Layer 14 of a small transformer language model trained on English Wikipedia (24 layers, counted from 0, width 96). Numbers have three digits each and are written without spaces.
A neuron adds its activation times its output weights to the MLP's output. To switch it off is to set its activation to zero at one token and run the rest of the model.
A neuron's activation on a vector x is squared ReLU(weights . x), where the dot is the dot product.

Input weights of the MLP neurons that the questions are about. A number n stands for (n - 500) times 0.00099.
n7: 357519538387672407442633533289680215700577582658712572399491263491491734485500500299303345532371836318663500315113420601711557770392368625354563412277504500712531483401468491324571466454381720785572697513514459474588357459754711226467687352670614514545467622563319550680246566176570894438
n32: 412397728415573341268476513456750541492565453751436334504323414372550728558603496412394448438912647594561513508346627366433572407395789524364439496697325462186367418652666670495628483496943607713455436359550372446542155563549310387598352467449302562376652572468557320445323317513429544496
n48: 409252568415749521884384608559549612483558610406497500438562332504759439677367482332507443411443493510428559528482433615331720251368447530682460632451497631646602441475504589440582569360439446714418450574528379416409234444561536330446578364326459424442542538544401596533633400761444337540
n51: 882332409354569584700584210267680431619601676500693534626496409532465541433473301585598538435382194833194641509523509563522433553380508568648394588317529656504633558630550467297712240407577460396380572330562247238522505343319491266293504452267383395673536260726328504257527567469390707491
n99: 605517588516836683546434371414443445492269353550396759512550643277395537286600666434608346596613567575512488843342693584480529654500705563410458508500322471500462633430763488663724370540521555554401659500682168440532545468472316408098639601356419492762643496386650607339609411594532481496
n131: 489524282448617384482731397325642380546368224572533414412515379492434365629627389381467478409603424692801419569199703609504727575280507530575464515544504461426442514504812416411575560581397278543391664682380846593465542613579556516551259631202567367554609500429361519500329434418565552345
n153: 579416496648431398504459404549484603656419427435641632365566607273332155428270316406334336704460787542427688434475484824733536417504635617641385531555444334373419559583380770518336395418637528404625632297613454478348582431576512719320445605464365627374397705440477618674536355480633474560
n187: 580594545699657509545417545385526589443509455247579445431684718384657334514365335504630334461397324419496391795320836471892363492449299475480418270274425725411729299721495678600411432500069301567593310605343526516435615407534613392384430331340381534382460401357508709764540492399452304361
n249: 585692587720617389500559623523531642416371422340559444509379509572571327691559505671552530517568477461309398182537496362773374262375414252298584496588614670419300413581530865265686120398651569568289872372602434529451744465561582403391777381653593255465625645676591587638477601299819462633
n322: 694505399482335368346670394732537655242034239364406391560500762299608697561321543378485500514230645752271505411470424708491372621455579455474402369023527514495262452751335278284701616481384564668505362644373620348425500558495674456313263341286415333823519526328678518540490446552505437336
n331: 314584450598398635712433240764515413750415341392543439507500409576463504339838523504643450353304373544489343403142662532643545552605556601642484370577390587530444567458475330500336569671592541481449492514358640386563410391591435558428534533599415297328549557446493391620273667153481507385
n342: 620500573342728487519381406636471504779582593582492488537621333351417320437668556311535448562487418447362754297430576697475762473092589653570369346366226454326523394120614374620159496421487637419289500472521430662542560467480513526700197458398280521689525364536488537587487583412492611676
n399: 448371596618472493593449338598636549654467377511687483288537475452496426400378485503432415451621500707483314618375409662312424573497354583317553218449616514318561517395683632665628522536592732595632566490418493570564508560371441697654392507325562539528283243427277479571515234442500647663
n419: 473571792461678398270396412487565449654408395609431504552511667670459342557780571605621542720308588365710390383444595408619442260264425715587500358282380533541382458800846512421463445350479408699409416566504644395674630590342358757599639553372507540422578250563449361638605716611589577337
n503: 742194593448693409430626674565566512504885481487500624651558447559227572496479411568583834553479538613476401438531517590592605569384643588565297566582476784240543496462697884229643402620585508369347559373521590412636363570500338624728446533147380447640533459424524379500534590667533634751
n548: 144458566687919330479626608654450513674391666784530611270384262341646495406632462685515369523274519469513477527543537621546551327544354814564567765448565505565603552588510639458308292445439625458723645469692505305633414715763514448519398482402713486544505562451838773556203343417523552915

Output weights of the MLP neurons that the questions are about. A number n stands for (n - 500) times 0.00061.
n7: 656357382515495706371604536479495709534805750545846237347752396250479552582448603310311373650520308404368540434561699723724607594374626239698378616410404329661358430400672400604395819837495571316516055608314453674354355148617297539231445852787305505794629412520436365571463437592555383750
n32: 667624491380411545668398186655472338540362491432514791529449585679368398793420263541823630559336369439491669555678606594528438719627640491546434574208132323619491278373364509566640392467113532408447699629487543452452458436428612526532654595608527505635337874587108401418774552329724364739
n48: 401600429432412573294508554682475618568483394586438478612563613360313715320716387780613526520680673504842302525467463508571532749780398378425496504457324316520381447781496727707500326491287442367552419476599778517401711447496581611528460451586675329555664302554661264418240688496589508293
n51: 348674566541673371524409533452303449125608332606326277641557737534702413543639681601477476689662462482687509458542528436566522523670785589570195638548658755414495301421385560653390706544201505552768601450367771563446223676549697379399292602549712601349737844093737528333722629504427509643
n99: 849541500720912482421627537514655308588714457356587297528689447669444377819463421294402400513676602487900568257550321811505583283561352383655373587466495477561532473558537643621536444420641637262752430575241476590504784505233709605451347301633635616621477351737482437604241612392491587572
n131: 583379383392437483685335422774474635412401549266366409478413538252513556443279500754643527564470746386298509504479595281335301588797192381439579459468496526571556568538270742668169468518789712253527393375559411572438487273468496686339463633642343712611307509617420377461447447473576607852
n153: 737574786408616642307569475559413355349533605488702330491379272767771886563795634634399771537337248508447356579594330408570322428343449664537500457569565533579525655500593265538528392350742644661620492596534538372543302565388295362367397565500614557606433303459384358541479551534528472326
n187: 452509390474292644662326711584432429443573388612628216694316292500500597560486625352598562339572477569468759174350477438248517544548838552559387548628473441325273612509439536239809573599641637363367655513680378849343533825705278701706313644517581679565311528518190549685359539446567718625
n249: 313381682514435726621717634734633379229262572580519248465726236642427632389500597673314376645377335441538509227467653505452390750373291491462619373255580688331585378505758603583392438446172590175361372629400293431569481538475398400393232642671383664604495490757505575434952247526658259266
n322: 786461369467265691662522325381519401756732495405515541294241599331455290299377618675575217410256377523596750544601355397534639397472445156800278477414801567853322386395268727327457364260555481544440391360372266510699278835404312574689599227600324538500431608403481386371495646636576343509
n331: 543260235253576598462446703323426621357755749488517535385404572327610515437559638548528487601671496449685676529828376468231338404539304332434323543211687504500582342447449726580593585338458521339603458548545602402611492712788524535351607647605464581512759328327588468459504313635428315455
n342: 423684385705752307318504590565470504410560544584568550553285554487461662595591547596492442203399513279530110616538244562538476384736536549317569742727597500516551685513544675339663632504535521790354570393352403681480695357873475553654482445552659471262375587457409462563535323535687146554
n399: 508534410496322327448373577565308446479786633311547523704461230469557460396592578412479380315369591456581602599708611554830512674215329358346377828472424470697368492534448533452550664549662385427509491356316548491361644348562338382517412454689235471128487600457703714343672670484667447244
n419: 381612558552608641854591549336634365595531614513701547357311556409395376884190455330291472390619740403420451433615200357415581591287517728246615513621535478607558632482436404409478600754413518089468404547182399495526414425430365419146702443542355465610356359602535448677551542455787543701
n503: 465559541627355678505538350431477310430301500455686576298729667593839672514352633274438481456679436564784653518388886408355630359616655436545517642310268348430275331028491513389722432537421283405740435670695607388470293567684297249593505607487482522646422376505254686621575397553465401607
n548: 596510486237458410607211298647624261514643572288586535545243626495436469597485481458635670632737339495152500563691740435524610281505450227308532286428192613610538302495407298662528576431288567500256589389518752589858476595435467692599722656495227373682524476600458401462959781370261313316

Each question names a token from some text and the token that comes next. It shows the vector x that enters the MLP there. A number n stands for (n - 500) times 0.0099.

Then comes g, the gradient of the next token's log-probability with respect to the MLP's output, scaled to length 1. A neuron's effect is roughly proportional to its activation times (output weights . g). A number n stands for (n - 500) times 0.00075.

" I", then "ran"
x: 456420449500427608454564669491439586583657226516473461580487627350529483531407566484251517317391513379429544478616492552625529561551632568624713670662383529543470646461639423536244526325562542438525575478384377540536549559348464424616650601489522657294544358530590553545593522474480358477
g: 544698599455449485766543533502570488407594645358447552568439447486460370227543489442632297537474411707397535400745569625511561442446529976557285548577730615509446421533577200582565388283363667751469437511489575239371487565677269295381260553477383583276412303250566659448244549363466431536
Switching off which neuron hurts the next token most? n153

" n", then "ar"
x: 699497588473510459347597573522523562568557384427296604537353537444614606577442350668375729363471532415429569409535578577381394497539719291787565512571487503558575551405616397373310502450544365433571463519521422646525390338405526459623639564403532574475556320378555467517548449429333512543
g: 451397823531334449614697435303401699682388581807560479391404421545437373435595637685327640502447480733662565482356638468546515419553388324431356252285240616279534491440504307591492272618520292576676375389391289458317376406654575468318540431428728576523538605473563773365388567624292252529
Switching off which neuron hurts the next token most? n503

"or", then "ing"
x: 525486499474356433420509512467614480579562546532502588472602512434502471564410535765371570543353541478345761589442658562490575533551509360516673618616477325719589652520544421405282401487542618506495532489446423587469507324454570471651616593388730601595571291454490541366590383318605359508
g: 473671519628710621494487505474578376535638540516657865608368685446586383620610529660393526629542359721459482495405281261407490644529436490464355624508430520532515434354509400354300633702319691346598547634556867617789306387591330348573668675561538448713660888569565592574595384399339451319
Switching off which neuron hurts the next token most? n51

" m", then "ass"
x: 477487589406416432508743483524437659525741364516531587457421453434413493725488528552309517386451563317417525430541698397516462306567579271652599442652428420543608504587568348432393579443448437388561361496510509586496407233409371460547564584531434538420552409417467360388453404529338372409
g: 580488333352603428300403280413497497434536372436567638415265542264405491533566512606551451379566551530727690358600337483323328697475714568412557635385287387652662427551291461416467697689530272539230605538408480402839355492414274416227500619431416657706429646667531376571642398609876432561
Switching off which neuron hurts the next token most? n32

"are", then "y"
x: 473402514561370607484545525466620614511498479540343308393609609484451575563323631635330536437328506377349571567521453562558528664584487439534531533646423354511570545466591477536307335264506570424485512490393533671430460275489496555716423565297512511452418374386383644501629387511522308338
g: 648645561383465528562424272559426627448462319426532924442590489606502545466604412252353687323528343382368578325434344684404415662636673668562442489588296666333400650617362316385801626467466545518503479792447490384451430495375455552658533647448365497519293494579596595394334678787089588438
Which two neurons, each switched off alone, lower its probability most, in order? n187, n153

"l", then "ace"
x: 577415579460397469492551501537395439579602421564341611354597511486511531585354620726412442508392517390552685699434539498489492513487418309617560635480442438499555703597453458406286373519479530518506535348611450750415459282385498564572617655469385460420366342498631474331545389351633416388
g: 756637106383460428578364793285473424706324555490429675652641544706712375356467521516453375465565417540136547517407514516404431606368407389710555470586621582657353633761631531414438534389215515760290458500467281330607670606575592648507470375557467229508641455598464443496549612685565689520
Which neuron, switched off, raises the next token's probability most? n153

"s", then " k"
x: 390439583462456399619663605551410596633561290557281327459527531227500491531537527616368464358380511338357522499442575543399604487470430282503665631590487324631486589365532430553363510389456617367550505419455468530439480366406516528589464518435685561542534283381525535423475349379589331471
g: 527536660589599601820295671696489538615249622568568536661718512428451684516525291429495351574408591487383614540850454684495516626546529240351707125575369596575474456436565576209673428395736494663256263363490444471505312466549410489566670505716519539331556449503359620387727486372581470664
Switching off which neuron hurts the next token most? n548

"ic", then " A"
x: 384535513489414488448518504415576653510541531524415449396471664478501559495392541579415614347324535276500546559489594535476522459699477386545629567669597274518603656578539362445423377478378535437556352628411373670437443271469472403573601588261671686471404387451417379495623458376573328450
g: 673611359697492648566479334289591410200538580361705347431425531391633610792373642383573517514529499420429547855650596692569371465503755553379534302683363588456357347374301624480553555660388557598693457769334510560478652465557403647549465460519765656638288457476371588737231409317602548643
Switching off which neuron hurts the next token most? n187

"N", then "ig"
x: 480511552446469539335627583587565516483495179510504515546367535363533568554398313508304631374481521390530580467558446398450388460571513324632603554646414522579609717481589435401421449488528425425486553521514484552553298374336549421663748581605394550321513293443548511467600506378328429365
g: 554340404484533543537659558379236456421659557438456464425454426416451389453574722386514524435491267417396434325413370738496385574518560404535614336765530418382617334927588335458285663614607834248296537607324582376571553331456391375567587509504488650497287548358625314150304497534236560354
Which neuron, switched off, raises the next token's probability most? n32

" more", then " b"
x: 503525660646467422493615546422563694556621392601234470342445515379412424420502587394468514377491504417466666452591568466422695504607582366687606617683564390583465563390615468302374630347431499544557399537485386713586468394392529495625481500475509669506737498421515365529469542461510317498
g: 392480343390489576730490495374348397492441509702695442591471682493426508444463347244588523589734665603391294629654523510498590516408717614733656458578477469445652569359150545575728366639708254689524552471542366391601665222464480489462609715340351565348591464579479274681825301541710394663
Switching off which neuron hurts the next token most? n32

" Ar", then "m"
x: 540459467595486620476520561506561631576652362516472556520435643441443475478374459658385535217377436449411491458665433620575585602492606553546545486686447405561529717486600362562223409335432455364506545427495347333430374377423409368683644676500416559387560443453521510550572349406548374382
g: 441410462812417650700590398537522472635686463379453529545457648600484691492596594619510337569542627157423449441583555344539543439563380586530557676307339513590545482618592516869564608530610384304420410399275414517463486512567437446171621670383317194554368293320351516655344564356536449971
Which neuron, switched off, raises the next token's probability most? n153

" h", then "om"
x: 602467561503507477508688598456475520621641389445582633413436533504463490679475605485252549319306560441436606564548677559507482543501410272636664524557446479352573645520546299398498618444452486290519421535504368568477475343315366449691654575387350497477453477340530459435510587518367319505
g: 717572503251263401544416601356559391527283490536473508423507587283687521534458405337614571675672673450489447465311394719773626344424399545716548648252502396520319579651589458722598480395425453457469196468635280563396599688551679685478434357537467206745407374729227476651589500619370328388
Which neuron, switched off, raises the next token's probability most? n51

" Ar", then "chit"
x: 615433442543474593488508586609552653555578368459443520511400629452485530504436510691407516190343453502419459517601575617625637581522659548487536485641463427481528681459569403519158459375445403336400554455455361357416395369433443388654656673409412479460548466380493526534601278420515439400
g: 378469370537435599483681489508605364464480772451703343297401485465276530349290558373435404596485570909506328553544620513574530551476620437443444360452681484284677451627467214466497467460457343533385616407524304398309510404785530476638419495415532861572713243380670351413433263203697407656
Which neuron, switched off, raises the next token's probability most? n153

"ad", then " University"
x: 407476404397448459525537718427469366575561408496362411427589537428569619604367546501482446347342428448402504506520340531372402570469549526626657578480432424553610556426584442555322326256533439359418570653349352521340518387509419431558587515391830460455522440401462452380611547527621275408
g: 556762434350181324488438309298328570593456723604596467338604480765601660635519438648589579481543467596622579563459365489735308367611406301483477523665381412412589723376582400641404321643623483550753494690685606798623543349440712522627391695767547660492523492375299520340312364550521345357
Switching off which neuron hurts the next token most? n48

"al", then "act"
x: 575566616569302287335602559542468514611631495503448527570524530387390519476498632578421499488503527387362598431653518509532442506455614359604588668689447317559540699635618411353251439473475464381561503566520472608471426301401528558498745591382563386342540572405564479347504399344596399416
g: 325403601692656624540484409575352544255579526410467445538400370452591276381600444518372651450340330546251497618451373331674435522390555513327242362487622373420488354314454484503598532464514349508371669755481307353290430470713044321246576383234402320313498422406648472515590515467756719491
Switching off which neuron hurts the next token most? n153

"ities", then ".\n"
x: 500485510559438495561576490547614536619567299491286291527496491467419522587394414597418577262316494419325478617491586544301549495486450368648615484633537277647619571407610450480315462456477583379593526525434485587451476306418506484636481538370680622540429270348406554504472364439546440357
g: 232362431574657490396701435405485410596542374609446319283339279544525437505506771589484395543566746526470486454459490466579459578426288351499444589385724422503257855323631611489339666343423622511410597510589471458507595534254601327780466301552279597658764572686803592365211455414504323479
Switching off which neuron hurts the next token most? n399

"ages", then " after"
x: 415453542495352468647614491590467537644602205578317325407484441364417495507433455600401600366459561433255645596463618504290614555522270378592727584564540358614463594400528488423290512383394491465595502445461449489568471366412449425554474475494541600542458348430536525503485348534493329379
g: 469522421430324515687608364644553598143520504623407314493530597437786678521267711389524458850501420215437483553336444738570536679382399327527533645368530314457485775626680408556631582750761415334403374349197501514535580510597311574615524697503424410539464399600537720475418602543596495704
Switching off which neuron hurts the next token most? n399

"d", then "are"
x: 344431426469501503573635442605616490400606309612390580408657470404589603541379640596274602436408511339371592553428363519397520647562454283611655442582449479417621634534447468409496542401505701468510445537325495594426434392453455528613577631360650616481273404426557507416548409460538282439
g: 544488463481610509386375463557482523538721284696548860358491597649418370441815287485617469400412489645544579392342278383630211260587500293556394616412434565352605538455425324683413483596592577555700434441314381534725972306419518635475508610581333367533439480529487577200673537706513548565
Switching off which neuron hurts the next token most? n399

",", then " "
x: 471478559571625526647634525591503479543490464454315506439472472379499591515543533563603637515394545429414571547528640498542388507500441191475671615591456453670503539391619603558259558386547501316589503479401224763503547217314509428663568476505555571572481369517580458418464404471566446378
g: 542729549296480464682648485411514659410330689227417655539610370539453613527442625697232570562656257573567697401870352427316571493579408481507383408417673658294540326398476697492375494450220499505338526644582259569351400437494596668528683435650543643711452607597283525663501369454674776369
Switching off which neuron hurts the next token most? n249

" so", then "on"
x: 591406581671348500427748551499635552540541451490436391541303513467488471554421634373408535418389401454316605431543586627482553410424498380572636633457614389490353693445543435322460661383594492360547478504478307560627536441383382416595624447520492584463608532503673383444549459590431224320
g: 790464543407534440580460550491498242518377393329689638526753682507761591518281700646437364371554509542609701381407290528439382349595478587661462387364587496380322764607457337402584688612688519409755482706793567203538323730258492476444606450406445564485399627313402574536722462568428719442
Switching off which neuron hurts the next token most? n322

" Is", then "l"
x: 589429552496378657447533586629511593560746195483497430457492503485451384547414540316339559265352471419314492431593514418441524540572473583543687641665406386578520665566566441521210564455497513343494460461386417447630395359398390365595691517562500558530460494467497521447610433392525442474
g: 418500556312361382376450691424511680595446517454496331683509556460598370525316181479289353644502667357615536427533442494635463367431361645349507445394917379619537396480516645585604348403413580586595702493286266056395545516671613423473417660453364271334351500183416576655611319613540403437
Switching off which neuron hurts the next token most? n331

"ience", then " and"
x: 523472321502396503587512452423488601483517461587331416505452545471396567575486469670482513300400509462384452544406647438360613437537436430643533460716422244628473539514696247524277489412532492298521587434505423729433424415469639511691442552331497641518482360444471519525431435472543340318
g: 540652621434578664432600608602477617336278544621584789310449574444402666754437366714578609655642371627537426387539424246511232449671595471518518257668507477447632152685585442387344553466543910349493524504578358448450423633717599431610658486429575711396441830670453624548488465459638654614
Switching off which neuron hurts the next token most? n131

" O", then "u"
x: 568436433429443640341563502415606654490682375428402392506555652327458614587460428554288486375444527396443667438608550597580433555546420468623567572729551539582534490395568517446250458264442490404486562518496430512416361421325490466669705628430503584287540455407612445630535540573349397521
g: 495607659454500381472652593293332297521554318471343666480269540503298621724772600544604584558491411556422490527516350719386536463608513296632458261566409424604580464556380221516326483832481489557304490471757591525500421251290280451598797417347634653546446255614463139586533555362365557543
Switching off which neuron hurts the next token most? n153

" \"", then "S"
x: 595414517531481490404726447309591675607454311565419522428523576393573575503510425531358558415357547444487554624592678339423479536507563471430645577614506414554581645465571655434390694509531346350571401545446402545571580413269474405528709523354549540552542326326720498470592673474583449586
g: 505187389399216550658347559604592338348504618455559463211650535539540479871487372469572839288503523366508354571484509547494441426540529554397411370537640814520447588441670430703318632646522437585667485559334641757696434624331658586592652228722423628422476241530400559529358569660526617629
Switching off which neuron hurts the next token most? n99

"ons", then " Le"
x: 465532467478419479498572602443512468587459222573246386494426510289454543531504601602294501467407443301329588524495645401374573571435327375535627529572491295606410704327638443489280462446445554334520590379524370596432484391372489498582476534497533572605433443363500398439447316460533400470
g: 295303444539662554604372620478336497320343593613750275429646573538760544475423597511674536506603713547392183407546385521481393302540367324537470398488516720631567590416481846663362517661587425603457392660561318454475491273377421538638800213636616672703353349519238636466528421672544590622
Switching off which neuron hurts the next token most? n342

" m", then "ult"
x: 458469650459485420394803429552462683564695319442491538462433515535434511744464490600319588451388599306451528500476648473559407395488572317611514484637436404534606525513621354468317642463473432442462429490479483634494370276394471481572640659436445505454606440390425436349415474483322368416
g: 610671475453381503405534479581477470441429638393467215542381586471319341631379343537747578633470561448656366500404431504302315332523199617546578476599670489820699364564707316477556535476319208216596374670389351771560462763703440360231552720654348635534514576508530626504241502469540407505
Switching off which neuron hurts the next token most? n419

"es", then " t"
x: 420605455461402420506610530542491515682474223502228362566473521360374431460456521596425551402348561400256583600522581456345643520496415270606676508612487363596393474434583436426377553409447558369565582502469437486454540343350443484660537566442557532605527396318589554455450352520601305442
g: 484725494550353583772523323523547468468384636678571237725720496531529547508374490383356470683348600457699625590599480432594414562655642072351607282614518710671455448619428563403790337464575408561512405565476223444509339464611528514534739565320502384684535694466488654379853361613420355657
Switching off which neuron hurts the next token most? n322

" left", then ".\n\n"
x: 544318449513376500554603471333464458612556204660413380472346471434587554526361494400379569601432473464498650404514550429420509439367573290781574519502489416547545507387627465522350518357476524482526621512414348593532394393307506473646695487403602525626563396390451353505525369343434353561
g: 547529447354610330387600483297469697477669489689402416479478688539537507541427676545484494306658675370368504702210313734328621450449345616634584671356495109437406730469396429464388542504508563274470598411397538617433450602418221405736034590418570478306414407739408421601438577402601454360
Switching off which neuron hurts the next token most? n342

"ik", then "ely"
x: 622415460459437491469654584560572344576656286609455608512510617623467503453536548653316517505415632324537474381439420435378563529617379313551584578554444284645448552345526350335314450439468527432440503616325451730523290430421602392634556566497557432536528557371514522599532593331479418390
g: 503636654789464263498405723463432494647638651709698445320326318717363484612538386430448250481394564578680402601721687690350446574631532723263284372431499466788577495428291741541585507555426654558393562572468261504310421538543492496426133559555385642584565383471372623528384434307697425535
Switching off which neuron hurts the next token most? n7

"ed", then "."
x: 479474448505461424538565565432570608484391360536352354508546721439485628715345552511474559428444404305399553668461580563439486479491450401785657548634592407495517640460553435542358404416402506467576571479323488613440593257382460499651484573278620558659521340455392391389551482477586342438
g: 463376322337524388571572652438558524484753179499305451675493377303523620532495645845453523386738541630526600464356594568430663633622361467400568665373380186581243411690530449503297372366432562247567722540519562492388622702362539425605246351547356628620482503687580601213324397542283583450
Switching off which neuron hurts the next token most? n131